Layer 5 of a small transformer language model trained on English Wikipedia (8 layers, counted from 0, width 64).
A neuron adds its activation times its output weights to the MLP's output. To switch it off is to set its activation to zero at one token and run the rest of the model.
A neuron's activation on a vector x is SiLU(gate . x) times (in . x), where the dot is the dot product.

Input weights of the MLP neurons that the questions are about. A number n stands for n times 0.0093.
n11 gate: 15 -25 -3 -47 -24 1 -22 -11 -4 -16 26 -37 45 -15 18 -2 -32 41 13 11 10 38 -15 -6 -20 32 -11 -6 -9 20 -11 -8 -6 2 -30 -26 0 34 -6 -46 -9 7 29 -26 29 10 46 -25 -25 -13 9 -10 -33 16 37 16 -20 -1 18 20 2 -1 1 -3
n15 gate: -20 -45 23 42 -27 35 -17 9 1 -4 -7 -35 26 3 -21 -10 -11 20 -27 17 7 10 30 22 18 -30 23 22 32 -27 -34 -19 -14 29 39 -44 2 -3 21 45 -20 -18 -18 25 -45 28 -9 -5 38 35 -16 43 -24 -4 68 -4 3 -24 24 0 5 26 21 13
n18 gate: -4 -64 22 -2 41 3 -1 12 5 32 23 30 -1 5 18 13 -6 -35 -33 -32 0 -30 -47 31 28 40 17 -5 40 -6 21 3 -12 46 -33 24 45 -22 37 -40 13 8 13 34 8 27 -22 -19 20 -8 12 51 13 -6 0 -31 43 11 -32 28 -12 -37 -6 -2
n48 gate: -5 10 -4 -20 12 -44 0 -20 -13 -29 2 -9 -17 10 7 -25 25 -7 7 -22 -29 45 -16 7 42 30 26 21 -15 8 21 52 -22 -1 -3 12 -18 -23 3 0 41 -7 2 39 -20 16 30 -13 -23 23 40 37 19 -4 0 8 2 -47 19 19 -28 -73 16 -38
n53 gate: 27 14 -2 16 19 -2 50 13 4 -28 15 -33 28 -35 26 -12 -7 -15 -23 16 -8 15 40 -14 4 -56 2 3 3 11 -3 2 -40 -20 -5 -24 17 22 -28 5 24 6 -26 -7 24 17 17 -42 56 -22 -55 -11 -22 49 8 2 -20 -48 -2 8 -19 -16 11 -27
n57 gate: 19 27 77 4 -3 -61 4 -4 -20 4 -43 4 -32 14 13 1 15 -37 54 -46 48 -9 -11 -50 -26 -9 40 -43 4 -8 -55 -6 -8 28 26 0 -34 -12 -19 -23 20 22 28 -16 -61 -1 38 -2 14 10 0 3 -29 8 -10 15 -18 -17 -16 30 -9 16 -15 24
n75 gate: 22 17 -58 -43 60 -9 27 -9 0 -5 29 -24 -42 6 29 -15 -2 4 -17 14 15 24 -15 -20 33 -4 -6 -23 25 4 7 -4 -62 35 -5 -19 -37 7 0 -25 44 13 12 -41 30 -17 12 31 13 8 -1 -27 18 6 -13 0 38 -30 -14 -25 -2 -30 -12 31
n92 gate: -19 -5 28 -23 -39 11 -52 5 20 -19 4 -1 -22 -18 23 17 18 -9 18 1 -6 18 -20 16 -18 23 -7 11 -28 -28 3 29 30 10 12 -14 -50 22 -45 -5 -40 -4 -26 -16 -48 11 -1 -5 -5 -26 20 11 59 -7 60 20 13 2 11 10 -54 14 20 8
n106 gate: 30 42 33 -42 -43 19 9 11 14 -12 25 14 50 11 59 -31 6 -29 -19 9 -12 17 -2 -12 -1 -7 1 19 -1 -2 2 -3 21 -25 13 -32 26 56 2 -28 -25 -35 -20 -12 41 -1 -1 -10 -19 52 15 24 28 4 -21 -1 12 -29 14 50 -19 -16 16 -10
n110 gate: 38 11 14 -3 12 -27 -13 -7 40 -7 -14 -1 -14 7 -11 12 -22 -24 -14 59 27 3 -21 28 2 -48 2 8 2 -26 71 31 -20 9 -9 -3 35 -10 -23 6 5 -10 -56 28 42 20 -17 -18 -3 23 -10 -54 -14 2 42 -31 44 8 -18 -19 6 -32 14 17
n111 gate: -24 -18 7 45 -56 -29 -23 43 6 -10 -18 -44 -27 -21 13 -2 -13 27 -45 -10 -28 33 11 -21 45 53 -18 38 32 23 -28 -17 13 -11 13 -9 54 -37 12 19 27 12 2 40 -18 -15 -22 20 58 35 11 2 -16 62 -13 -22 26 -3 11 -4 0 -29 -41 19
n113 gate: -20 23 -15 27 15 15 20 5 8 -1 -3 15 12 -11 -46 -6 -26 -14 3 0 -37 -10 5 7 36 4 1 -56 25 31 38 -11 -44 -23 41 -11 3 7 36 25 -5 43 11 24 -9 34 37 2 10 -8 4 -49 -12 21 23 -6 1 -1 20 -5 -24 18 8 -43
n114 gate: 27 10 15 4 2 -14 64 -35 -20 -54 -42 -16 -29 -10 -26 -10 1 3 -9 -35 12 -10 44 -39 26 23 -2 1 11 11 5 -4 -30 -20 -8 34 -10 31 53 0 6 6 14 -16 5 -3 8 3 -24 21 -23 22 23 16 20 -1 3 -86 -15 -15 1 -1 -31 -62
n122 gate: 0 13 32 29 6 -24 20 11 -47 -4 38 -24 -52 13 7 -30 10 -34 -6 16 -5 26 28 1 6 -3 -42 -6 24 -16 -35 10 3 32 51 -52 -1 -17 -29 -25 -53 50 39 -15 -5 -23 27 -25 3 47 32 0 -41 32 -4 -28 24 -65 -52 -39 6 -1 -50 -21
n123 gate: -17 -15 72 -32 -1 35 -21 -5 20 22 14 -1 -33 10 22 15 -29 -85 13 -1 -37 -22 21 -6 62 -8 -19 -3 -33 -12 9 20 11 31 -20 29 8 -10 9 1 -10 51 21 4 -79 0 0 28 40 15 1 -17 -14 7 -1 73 -24 69 -14 19 2 -6 -63 -29
n124 gate: 43 16 16 -6 -57 -37 11 33 -5 1 -32 -13 -43 -30 -1 7 11 30 -6 16 7 -18 13 -42 11 -9 -6 -41 -27 -44 26 28 -28 -27 -14 5 10 -19 11 51 11 19 -13 -15 -23 51 -47 -2 22 -4 11 -44 -23 2 -8 -12 -17 10 31 -14 6 -15 -1 22
n11 in: 24 -17 26 20 5 5 -8 -30 0 -43 3 -19 -11 11 -2 41 16 54 -51 3 -5 30 33 -20 0 -34 1 21 20 13 23 21 -6 -14 -30 17 6 -33 18 21 12 -8 -22 -26 -8 -38 -15 26 -22 34 -7 27 -33 -22 -21 -4 25 -26 8 -42 -6 19 -5 10
n15 in: 35 3 -12 -1 -1 8 -3 11 29 8 -18 -12 20 8 -12 -86 32 -21 5 2 39 -36 -14 19 0 -9 7 20 -15 -13 -23 50 9 76 9 -7 14 -27 -14 -43 16 -14 -31 19 2 27 -17 -11 21 21 16 1 -27 1 8 25 -2 -22 17 -44 -1 -44 19 3
n18 in: -29 -1 17 -18 5 0 12 -7 -2 -38 -2 -6 46 11 6 -64 -12 -2 1 -4 11 12 10 -16 -20 29 -23 0 -19 55 -35 -10 -4 -24 38 23 -39 -14 -26 -37 -16 5 27 4 13 38 3 -3 29 -14 -9 -28 15 9 29 34 -13 -11 8 25 33 23 12 -47
n48 in: 15 42 -39 -9 -34 30 -25 9 18 31 64 -32 -18 -16 10 -2 -17 12 25 34 -40 31 -20 -13 18 15 -29 36 -38 1 43 -26 -20 10 -4 7 7 41 -26 19 20 -40 76 10 19 -21 -25 7 22 20 -12 -26 37 -5 -19 55 -18 17 -19 -8 2 14 11 -10
n53 in: 1 10 14 11 -56 42 -2 0 47 -32 47 -8 -39 -18 -39 4 27 -28 -19 -41 13 60 38 -10 3 22 21 41 -26 -17 -18 -44 -15 -22 20 4 0 30 30 22 -8 -49 -32 -38 53 -9 34 15 -8 -15 -60 -8 11 19 9 -31 -63 -91 33 14 18 34 -2 9
n57 in: 0 -65 46 64 2 60 44 -6 -3 30 6 10 5 12 43 25 -5 1 10 -59 32 -28 26 -41 -8 -35 10 8 20 16 5 5 -37 30 -10 -28 18 -19 50 70 -19 -45 -38 -19 23 9 -20 56 10 -2 13 -15 2 -17 -1 -4 27 -14 14 34 -9 -5 10 -7
n75 in: -21 19 -7 -9 2 27 -44 11 25 -41 22 23 -7 -61 -7 -26 -2 -17 -4 -11 -1 14 21 50 -30 0 -18 -5 8 34 -18 -13 -2 10 -7 -5 1 21 18 7 -59 -28 -18 -18 20 -8 8 31 18 8 -28 49 -30 7 19 10 -8 15 -30 7 34 17 -67 -61
n92 in: -9 3 49 12 46 12 -18 -16 10 -37 1 -7 -8 17 -34 -54 -41 -57 2 4 20 -7 -9 12 27 2 -53 22 15 -17 12 14 20 -41 -7 -5 -33 -29 -40 14 20 -10 -22 -10 -8 7 9 28 -2 42 -13 10 8 54 9 -21 2 9 11 -24 -10 15 13 -23
n106 in: 16 -5 18 -19 20 -1 70 18 -47 -1 -10 43 58 41 1 29 -33 -25 -18 -17 -14 -1 -50 11 -4 -15 -20 10 17 -2 -20 15 48 -17 27 12 3 2 22 34 34 -5 34 3 -15 6 21 28 -45 17 36 6 -9 33 23 -9 -54 2 10 -7 -20 -22 12 -25
n110 in: -14 7 -11 -34 18 2 7 -48 50 1 11 28 41 -19 -11 -5 -22 30 23 -37 -11 10 17 -13 -15 6 -3 -30 -17 -35 28 2 40 -54 2 6 22 5 -28 -22 -20 19 50 -32 -24 -4 -6 -7 35 -17 -6 35 16 -3 22 3 12 -2 -36 12 -56 23 -24 6
n111 in: -56 38 16 10 -1 7 26 -20 -9 35 31 -22 3 3 -9 -5 -19 -10 -10 -9 -6 -2 26 13 -15 -22 31 18 -3 -40 -9 -13 40 -36 21 -15 -1 0 -33 -4 -37 -4 -2 -32 -6 4 6 -81 -10 -27 -4 14 -15 -16 41 63 -27 -20 47 42 -48 -35 -36 -17
n113 in: -68 35 5 -33 10 48 75 -23 -13 -17 -13 -50 36 -16 -27 27 -15 -26 -22 4 37 32 -20 0 20 -24 27 -27 22 21 -24 -33 -32 -55 66 -33 32 -20 38 -19 14 14 -39 -51 38 9 23 -20 36 -3 -47 16 -4 21 -35 11 16 -13 -5 28 -23 -4 7 -61
n114 in: 1 -55 -9 -18 -9 -14 21 16 -11 25 9 48 1 -34 10 -9 8 8 -43 -20 18 -29 42 -19 6 8 9 -25 -16 -30 -38 4 -24 -32 23 -23 26 18 30 7 -21 -9 21 -19 -16 -9 -46 36 1 -22 -45 -2 -37 -26 62 -6 1 -57 -2 19 2 -1 1 -44
n122 in: -2 -12 4 -29 9 28 -16 -16 30 -37 -5 14 -12 -13 15 -26 -37 -34 -12 6 41 -20 2 -1 -21 29 68 26 -23 -34 21 -2 0 -19 -30 -44 -11 11 -6 6 -49 16 -13 -54 16 -1 15 -19 -10 12 4 -46 -31 4 3 12 -15 -12 -12 -17 22 82 38 27
n123 in: -30 20 -52 18 -18 16 45 22 -24 13 3 1 -14 -36 13 -10 -23 25 37 17 7 -28 -14 12 22 29 15 -6 37 22 35 -19 -23 -13 -2 -7 -9 -43 -28 11 3 -42 -26 20 55 -22 -24 -12 24 -23 6 15 -22 21 -11 44 11 -32 -3 -6 25 -13 32 46
n124 in: -9 -26 29 29 21 -10 5 -73 27 2 18 -18 27 -45 -42 1 10 -2 -24 -14 -6 -20 -3 -19 -1 -15 55 -48 -68 27 -49 7 13 -4 31 19 -23 -27 32 -53 -8 -1 14 -3 5 -24 44 48 -1 19 -2 56 -23 9 29 -3 48 -33 13 14 -3 37 94 29

Output weights of the MLP neurons that the questions are about. A number n stands for n times 0.0051.
n11: 20 5 -36 -3 13 5 -21 24 26 4 32 16 -51 -38 16 7 4 -28 29 11 10 2 -32 10 -8 -5 -34 6 8 6 2 -26 27 -13 -25 -10 -14 21 2 5 12 5 11 -27 16 39 2 12 37 40 25 -17 17 -2 14 4 -15 -21 27 19 4 -12 -2 -6
n15: 4 -9 -41 -11 40 -13 -22 38 1 -7 -26 -39 -4 6 46 6 -15 8 -30 33 -31 13 17 -20 3 18 -19 -5 -5 42 2 13 -10 -55 5 -2 11 20 6 61 1 25 -29 -24 4 25 20 -32 1 -17 -39 -9 -5 13 -8 3 36 37 -8 4 55 -10 -20 -10
n18: 9 31 21 -18 -33 -24 3 -29 -36 -6 15 21 10 -7 3 -16 -14 5 -4 -13 3 -6 23 35 23 2 17 -7 2 -14 -44 -56 4 -10 13 10 -6 26 -6 45 9 16 -6 -24 -1 -43 -14 -14 -7 20 -7 34 -8 71 -13 -10 -8 -31 10 7 1 16 0 22
n48: -16 -31 -8 -17 -1 -37 -7 -3 4 19 10 9 11 9 16 8 19 23 12 -26 -20 10 1 38 -11 32 1 18 0 36 6 -5 -33 16 14 36 -7 -39 10 -3 -95 20 -31 1 31 -2 3 -14 42 -6 11 -17 27 22 13 24 17 -1 -14 5 -4 1 30 -1
n53: -5 15 2 -22 6 31 -30 35 55 7 14 -43 30 -16 1 -4 -28 15 -17 3 -6 -24 15 20 -21 -8 21 3 2 29 -19 -20 43 -12 5 44 -38 -14 30 24 18 -3 -9 -45 -38 -3 21 25 -1 -14 -28 -18 38 13 17 23 22 -46 -1 1 1 -23 40 20
n57: -19 -26 -4 16 -5 19 35 41 -10 -18 -36 -31 9 28 -17 18 -13 2 -10 16 17 -26 18 -11 -18 43 -19 38 -1 -19 -16 28 -3 27 22 -51 -1 -27 60 -12 -1 -39 -13 18 -6 12 -2 18 -8 -38 23 -40 -13 -35 31 -19 31 13 4 -22 -13 -27 12 6
n75: -4 11 -10 3 -23 -30 9 -23 -10 -33 -4 7 -24 -3 -27 -14 -3 -40 -24 7 -6 -4 -11 -17 9 10 -4 19 -16 -34 41 -8 29 -16 33 18 -1 -9 -33 31 48 13 16 4 -21 35 -13 -2 -22 -26 4 5 -18 1 5 -5 -20 -26 48 -9 3 -20 29 -16
n92: 26 -19 20 -6 4 6 5 54 -4 11 -11 11 2 0 14 -20 16 -6 -52 7 -9 -27 -13 19 0 25 -15 36 6 -14 -13 -1 5 -13 -35 0 5 1 12 -26 29 27 -13 4 25 -35 -7 8 -6 11 -11 8 7 25 31 -26 40 -38 7 26 5 20 -30 9
n106: 22 0 13 -39 -29 22 15 43 2 38 16 6 13 19 19 22 -17 -29 0 -15 11 13 7 66 -47 34 -13 28 12 -4 4 40 8 -17 5 18 16 48 -13 7 -5 -8 -27 1 17 -11 -11 -1 7 11 -3 -9 -6 -9 -15 0 -13 26 9 18 40 -34 35 9
n110: 34 -31 -20 3 16 0 -27 -6 10 3 -52 -8 -1 15 3 20 -9 2 -10 18 -32 32 3 28 -39 -14 2 1 23 -2 39 43 22 -27 34 -7 6 15 -8 31 28 1 23 44 10 23 20 19 33 7 7 -34 -16 -16 35 -30 26 -19 3 -25 20 -1 1 -10
n111: -15 -16 -19 40 24 -21 28 30 -17 -2 -22 -49 -28 -10 -13 -48 41 24 6 -26 9 -20 3 -2 -15 -19 -17 -18 25 -4 -9 -20 9 29 26 5 -46 -29 8 7 50 18 12 26 -14 -7 -29 -68 -20 -8 -13 -23 1 -8 47 -16 3 3 7 50 -48 40 -28 0
n113: 16 -19 -3 -57 -29 40 0 -33 33 10 -42 25 32 4 -57 30 -10 7 34 -13 23 -16 0 -3 -7 -37 0 -4 18 6 -32 18 39 35 -25 7 13 -5 -21 -34 -37 21 -16 -12 11 15 -37 14 -1 8 6 41 3 4 -15 29 -8 -29 -19 -37 15 -4 23 26
n114: -16 -5 -7 -18 24 47 -12 27 11 -7 8 0 6 52 -24 23 18 17 -2 -29 -22 -69 28 -6 9 20 -10 15 -8 -14 1 2 19 9 7 -17 -43 19 26 -6 -41 10 32 -46 1 0 2 -4 3 -36 11 20 -5 5 1 16 5 6 4 -1 -28 -64 -29 38
n122: 50 -36 5 8 12 2 7 -13 23 35 43 -1 -15 -23 24 -8 -10 -7 0 3 15 -11 2 -9 7 44 11 -10 1 19 4 -19 11 -26 -18 -32 12 35 -11 41 -21 -20 -26 -35 2 -10 -18 -40 0 22 26 -9 13 -9 20 15 18 -19 -8 24 33 -28 9 23
n123: 23 -13 16 45 73 23 8 24 -11 -5 32 -9 -15 -21 -5 -30 4 49 -9 -3 1 12 9 -10 -12 -26 -8 15 -11 -14 -24 -12 3 25 8 -38 -14 34 -23 2 10 46 11 -17 -26 -24 7 15 -1 -22 -5 -12 5 -11 -6 -20 11 -16 -27 18 -10 1 7 54
n124: 36 37 -15 22 8 -22 5 22 35 -20 -20 3 -4 9 -2 16 -8 19 -13 -13 1 -5 -14 -46 -14 -5 -16 15 -20 -9 -59 9 -2 -20 12 43 -11 12 26 19 -10 24 -55 -2 -14 -11 38 11 -42 12 -14 44 -8 7 85 66 9 -6 8 38 -35 12 43 -31

Each question names a token from some text and the token that comes next. It shows the vector x that enters the MLP there. A number n stands for n times 0.03.

Then comes g, the gradient of the next token's log-probability with respect to the MLP's output, scaled to length 1. A neuron's effect is roughly proportional to its activation times (output weights . g). A number n stands for n times 0.0054.

" never", then " won"
x: -6 -13 22 -21 -1 -17 19 -27 3 9 15 -2 -20 47 -23 18 -4 26 22 -10 23 -17 -30 -15 -40 -1 24 -5 3 34 -17 -32 -11 27 2 0 32 10 -16 34 1 -20 7 -32 29 26 1 -44 14 -4 21 19 18 12 -18 -23 -6 -18 4 4 11 -13 11 -6
g: -29 19 -8 -13 -8 -16 16 -17 -4 2 14 11 -9 6 6 17 38 9 -20 -38 -12 16 15 6 -22 32 -10 -53 -1 16 4 29 14 -20 -25 -16 -23 -18 24 -16 23 -21 43 47 18 27 66 -21 -23 -24 24 3 5 5 -12 65 -6 19 -20 -20 8 -10 7 0
Switching off which neuron hurts the next token most? n57

" ce", then "ase"
x: 27 -15 17 -24 -12 20 33 -37 -17 1 17 -27 21 29 -10 13 9 16 25 -6 -22 -40 -37 20 -23 8 2 1 7 -10 7 11 -15 19 2 -2 30 10 -39 41 3 20 -12 -15 18 -15 -16 -18 13 -12 -15 1 17 10 -5 -27 25 -15 16 -24 19 -17 13 -15
g: 24 3 4 53 -7 -1 -3 -11 4 -3 8 5 -13 -21 17 -21 -7 13 -2 -12 9 -2 -15 -3 2 41 -26 24 10 37 -9 -42 -23 3 -26 21 64 16 23 10 -10 -16 -27 12 -27 47 -51 4 6 0 -19 5 12 7 -37 53 -2 -16 24 50 -12 -15 -19 -8
Which two neurons, each switched off alone, lower its probability most, in order? n110, n57

"gn", then "ores"
x: 9 2 3 -1 6 -16 25 3 31 1 -2 5 8 17 -30 -18 34 15 41 -9 38 -44 -30 32 -61 10 -41 30 -32 8 -12 -6 9 15 -16 15 11 -16 0 18 -5 0 3 6 -11 -34 -13 -15 -35 13 14 -23 -3 20 -14 10 17 -13 1 4 10 4 17 -5
g: 2 13 13 -10 6 22 -28 -32 5 -32 -50 21 17 -19 -6 21 8 -19 -22 -14 -3 6 -3 2 3 -3 8 65 14 10 -27 -24 -1 52 61 -49 16 17 0 14 -10 21 53 8 17 -5 -25 25 -2 14 -39 8 3 1 -18 -4 -4 -2 18 -20 17 -5 -27 28
Switching off which neuron hurts the next token most? n113

"ate", then ","
x: 9 24 -6 -40 4 12 16 -31 11 3 -5 10 -3 20 7 -18 5 -4 7 36 10 -23 -16 18 26 -21 -15 21 -11 -2 -18 30 -13 18 16 17 16 -19 -13 10 -31 -43 -8 -13 16 -12 -21 2 -1 -11 -9 -11 19 -30 -41 2 19 -37 -4 -6 26 -7 -19 -26
g: -21 -12 -56 -28 -12 -22 26 -2 -2 13 -13 24 11 -32 -16 17 11 44 17 -37 35 -3 -43 7 -7 10 -16 -45 -21 -16 -28 0 -6 19 -29 14 9 -9 6 21 -3 -7 -40 -12 15 -25 8 -7 35 -15 8 37 30 -8 27 4 15 -59 -24 20 1 -17 -16 22
Switching off which neuron hurts the next token most? n110

" are", then " also"
x: -1 -26 1 1 12 -4 18 -38 30 -20 23 15 -30 37 -10 -8 -9 8 10 23 4 -10 26 18 -6 -29 21 -47 20 38 -12 -24 -2 -8 -6 7 0 8 -15 10 -13 -29 12 -18 14 32 21 4 12 -8 -7 18 31 -8 -12 -17 30 -23 -11 15 26 -5 39 -11
g: -30 -27 -5 5 -11 13 33 -13 -11 7 -15 28 -18 26 9 31 5 -9 41 -5 4 5 41 -7 -7 42 -31 34 40 9 19 15 -29 -7 -27 20 1 10 2 -1 12 12 -22 29 10 -2 21 9 -40 -38 -31 14 2 21 -37 -14 5 -32 -5 -5 11 -58 14 51
Which two neurons, each switched off alone, lower its probability most, in order? n124, n113

" the", then " two"
x: 0 -16 -2 -36 22 14 -2 -12 22 1 -1 -6 -14 12 0 5 -4 5 8 -9 5 24 -21 6 -2 -7 -4 7 -11 23 -6 -20 0 -13 -15 -9 -13 -26 2 43 -24 -33 30 -26 -6 18 -21 1 1 -2 3 3 8 -25 -31 7 9 -11 18 -20 61 27 -10 -25
g: 33 -21 8 5 15 -23 -17 -16 39 -12 14 17 -24 41 -41 21 9 -4 -12 -14 38 -37 -26 -9 13 10 -22 -34 17 38 -37 20 12 23 -29 -20 -48 -33 -32 -8 7 -7 15 -24 14 2 33 12 24 6 30 -15 37 -11 27 10 27 -16 -4 34 1 -14 -5 11
Which neuron, switched off, raises the next token's probability most? n122

" a", then " 5"
x: 8 -23 19 -26 -11 14 10 19 26 20 16 11 -21 45 -9 8 10 19 9 -1 16 -2 -24 19 -21 -11 -12 -14 24 -10 -1 -13 -15 -28 -29 -18 13 -42 -28 37 5 -30 23 -25 -3 41 -12 -2 10 -32 -5 -4 5 -16 -2 -2 18 -26 -3 -16 33 13 -30 0
g: 43 4 -2 -4 -18 5 -8 -48 23 -10 0 9 -14 42 -47 35 54 -24 -2 -16 -18 -5 -12 -9 1 21 14 -27 -4 20 -24 19 1 -18 -29 -11 -9 7 32 -29 -8 -5 41 -23 -8 -4 31 50 10 -14 13 -15 13 35 -46 12 7 -7 8 -5 -22 -24 -33 27
Switching off which neuron hurts the next token most? n124

" legal", then "ly"
x: -9 0 -14 -31 55 2 3 0 -15 8 -4 -16 -4 51 -14 -18 10 4 10 18 -1 -18 -30 -2 -11 2 20 4 6 7 3 11 1 17 -2 5 13 -24 -8 10 -11 -60 -13 -20 8 -2 -18 -1 -23 -1 2 -4 -7 -24 -33 19 31 -16 -15 -7 23 7 -8 -32
g: 9 20 -33 -14 -29 16 28 5 -4 -38 -18 -28 40 5 -4 39 7 32 -17 14 14 -11 41 1 -18 1 -2 4 -19 9 -16 -33 11 9 56 9 5 -19 22 -19 13 14 -14 3 -2 -23 13 12 -50 1 -24 -57 18 11 -27 28 22 13 -4 27 9 -45 0 -34
Switching off which neuron hurts the next token most? n53

" South", then " Korea"
x: -20 5 -16 -25 5 6 -2 4 4 8 -21 33 -22 6 -27 17 32 15 10 -2 -18 -1 -16 18 -42 11 -36 25 6 5 -4 16 25 18 29 0 -13 -24 4 30 -49 -2 -27 -14 -3 15 0 3 -3 -5 -17 13 2 -33 -54 -15 -36 -2 -9 2 14 -8 22 -10
g: -74 -24 16 21 0 -45 -22 -1 -23 7 -10 11 -7 -26 -13 12 17 28 0 -45 -16 5 14 0 3 6 10 21 13 -31 41 15 30 -13 -16 16 26 22 1 -34 11 -9 -32 10 -5 13 25 9 -35 -12 4 1 0 -4 -34 25 -12 -17 47 5 -9 9 -18 -61
Which neuron, switched off, raises the next token's probability most? n75

" fund", then " the"
x: -26 -8 -8 -25 22 0 -5 4 11 4 -21 -7 8 47 -8 -1 42 21 8 13 -11 -22 -54 -8 -27 -2 18 0 -3 -24 -23 -2 -4 23 -4 17 40 -29 -15 -6 12 -13 17 -6 14 6 3 -31 15 -18 10 8 -30 -32 -22 -11 -23 -44 -8 -16 17 -26 22 -9
g: 45 35 29 -12 -9 16 -5 -23 -2 -52 25 18 4 -33 32 -21 26 37 -25 -8 -17 -34 -24 -11 14 -3 -48 -25 8 45 -31 19 53 19 17 18 11 16 9 -21 -25 7 -7 3 6 -8 30 -18 -8 -17 -2 19 28 -4 -12 2 -9 -13 -16 30 -3 34 18 11
Switching off which neuron hurts the next token most? n57

" Sand", then "rick"
x: -7 -8 3 -14 12 12 11 -1 -3 12 9 27 10 15 -18 0 53 12 -8 -5 26 -2 -25 40 -95 24 -26 8 2 10 -45 -9 18 -1 -9 11 7 -27 -11 16 4 12 2 -5 2 -2 17 1 16 -25 8 8 -13 5 -18 -24 -27 9 -7 8 23 -4 35 -7
g: -8 48 -6 22 -2 -35 34 -3 -29 -27 21 -24 37 11 -2 7 0 -19 -15 -15 -41 11 -7 3 -1 -19 15 -17 19 -30 6 -45 -37 0 52 -13 -18 19 -39 -14 21 35 14 -30 48 44 21 -5 -22 5 11 23 8 25 7 -5 -29 18 -20 7 -2 -1 -19 1
Which two neurons, each switched off alone, lower its probability most, in order? n18, n106

"d", then " from"
x: -16 15 21 -4 -31 -5 16 -13 1 2 8 -37 -8 28 -7 -18 -3 0 -15 12 3 -22 -6 39 14 -8 -8 -20 -8 5 -20 -6 -4 5 9 10 -16 -51 -16 16 -47 -32 -7 1 38 -35 -1 13 9 -21 -6 -17 11 -54 -2 3 17 -6 -8 5 27 -14 9 3
g: 20 21 24 -5 -6 -19 -12 -54 36 12 -29 -8 18 11 19 21 -12 45 33 1 -11 -9 4 -5 13 19 18 17 -16 -26 19 -6 -18 6 15 -4 -12 -25 22 -40 -9 1 -24 24 -7 -18 12 -20 -2 59 19 -25 -17 -19 23 -2 4 43 0 -27 -19 -6 -3 -74
Switching off which neuron hurts the next token most? n123

" as", then " Israeli"
x: 20 -8 9 -26 2 18 5 -43 0 2 13 -25 -8 0 -13 -15 -6 27 0 14 32 -14 -8 1 19 -24 -2 -15 -10 14 0 -5 -12 -7 18 -8 42 -13 1 22 -64 -43 11 -7 -5 22 -12 5 7 -14 0 5 30 -8 3 -8 9 -32 3 -10 22 -2 -2 0
g: -3 10 32 -13 56 -25 26 5 -6 -15 -56 24 -39 -20 -12 -6 -3 14 8 -10 -31 31 20 -2 38 14 44 -18 -17 -39 4 -4 61 -19 10 -31 46 32 -22 -19 9 11 15 11 -22 19 -12 -1 -10 -7 -32 1 -19 14 -9 1 -22 -12 -2 -30 -1 7 8 12
Which neuron, switched off, raises the next token's probability most? n114

" played", then " at"
x: -16 2 -12 -30 2 2 11 -35 18 27 10 4 -17 37 -18 -21 3 7 -26 4 19 -2 -19 6 19 5 2 -18 -19 -9 -15 -11 0 16 -10 3 7 -24 -9 6 -13 -69 -1 -8 21 31 0 -18 23 0 12 -4 4 -39 -14 4 1 -10 -4 -2 1 -28 18 -20
g: -47 -24 -24 -30 -35 -26 54 5 12 2 -42 -1 2 24 -11 19 45 -1 29 48 9 32 -8 10 27 43 32 3 -18 10 38 9 -15 -8 -38 11 -27 -13 23 0 15 7 34 9 32 13 -15 -6 -26 6 -16 9 5 -13 16 17 0 14 6 28 -26 6 -5 16
Which neuron, switched off, raises the next token's probability most? n18

"|", then "\n"
x: -29 -17 -4 12 -29 -9 4 -14 -5 -22 -17 -10 -41 7 -42 12 15 -2 2 15 40 41 -8 23 -13 45 -12 16 10 -16 -19 -5 18 -11 -3 -14 -6 39 -14 39 -6 1 -15 -44 -7 -17 23 -15 17 -9 26 -15 9 -28 -26 27 -3 -10 -17 -9 10 1 -3 -9
g: -21 -33 -14 -29 -21 -28 -65 -9 -21 27 -24 -9 26 -22 -1 20 7 33 -31 21 -12 1 -7 6 -4 26 9 38 10 -11 9 5 -17 17 6 11 10 0 40 3 -6 -37 23 45 47 -11 -35 -5 19 -18 -3 -1 35 34 24 -11 32 -1 -26 -44 -7 -6 3 -9
Which neuron, switched off, raises the next token's probability most? n122

",", then " Ltd"
x: 5 -26 13 -17 2 -2 11 -19 13 -14 -12 -3 -18 14 -33 -13 -11 21 2 31 13 6 6 12 10 -14 -45 17 3 12 -7 0 -34 -20 7 -11 10 -28 -11 11 -26 -67 26 -7 4 1 25 4 1 -2 -8 8 22 -14 14 1 10 -5 1 1 25 -2 34 -7
g: 18 -38 -57 15 15 16 25 -5 -24 -28 -6 -1 -22 3 -5 -46 -16 -12 29 7 -94 20 -4 5 -15 46 -1 16 8 5 -21 -1 -20 2 -30 -19 -20 28 11 -22 -8 5 -19 1 -31 -15 5 17 -9 -18 6 0 -13 -17 15 25 21 11 -5 20 -28 -27 24 -4
Switching off which neuron hurts the next token most? n18

" and", then " Chris"
x: -25 -7 12 -14 32 24 4 -29 14 -11 6 -9 6 27 -18 -6 -3 9 -2 2 11 -3 -16 -17 31 -3 -34 -9 15 20 -5 -20 -2 -29 -3 -3 -10 -15 -6 11 -37 -67 24 13 0 -2 14 -3 3 -4 1 6 8 -28 9 -3 16 -18 5 -14 28 14 3 -19
g: -20 33 -33 24 0 -32 -31 -12 13 -4 -15 11 5 -38 16 43 -31 3 4 9 22 4 -5 -11 -2 19 -3 -18 18 -31 11 0 -23 35 -9 -19 20 44 12 -38 13 -2 8 26 16 43 33 48 25 12 13 1 -2 -5 9 29 -39 -23 34 8 -13 -53 -2 23
Which two neurons, each switched off alone, lower its probability most, in order? n15, n92

" in", then " Asia"
x: 18 -3 15 -23 11 18 12 -8 23 4 -7 -1 -36 10 -23 -7 1 30 3 -20 -29 -11 -22 -11 33 -38 -39 -20 19 16 -28 -18 20 -1 6 -10 21 10 5 19 -48 -46 -10 -19 -15 -10 -5 -5 13 3 27 -2 28 -16 -23 2 -7 -11 -11 -3 7 14 3 -11
g: -1 -8 14 -5 5 10 -35 -4 3 28 13 17 19 6 -11 -13 -7 7 33 -33 -20 21 13 17 -19 14 8 42 -49 -6 8 -13 22 -47 34 17 -2 12 29 46 13 -2 -18 45 -7 -33 -8 14 -8 -11 -44 -50 14 -14 -1 -9 -18 13 31 -5 -2 10 41 -50
Switching off which neuron hurts the next token most? n106

" Ro", then "el"
x: -1 -4 0 -35 -33 10 39 1 17 0 6 -10 -18 -14 1 2 37 22 6 -32 -12 -28 -25 32 -88 18 -22 16 -22 38 -48 -7 20 0 10 -2 10 7 -21 10 0 6 0 -21 10 -12 -4 -23 9 -4 5 2 -11 17 -27 -8 -4 13 0 0 18 -1 5 -1
g: -33 -11 -33 39 18 4 25 4 10 38 -13 12 -13 27 10 7 -24 7 -17 -10 13 17 -16 -7 -19 -2 24 42 -1 6 -4 -39 1 66 31 -1 -7 -25 -15 -4 12 -7 40 -49 -21 15 41 35 -4 -45 13 -32 -15 -18 -20 4 1 -4 32 -6 -18 -18 23 4
Switching off which neuron hurts the next token most? n92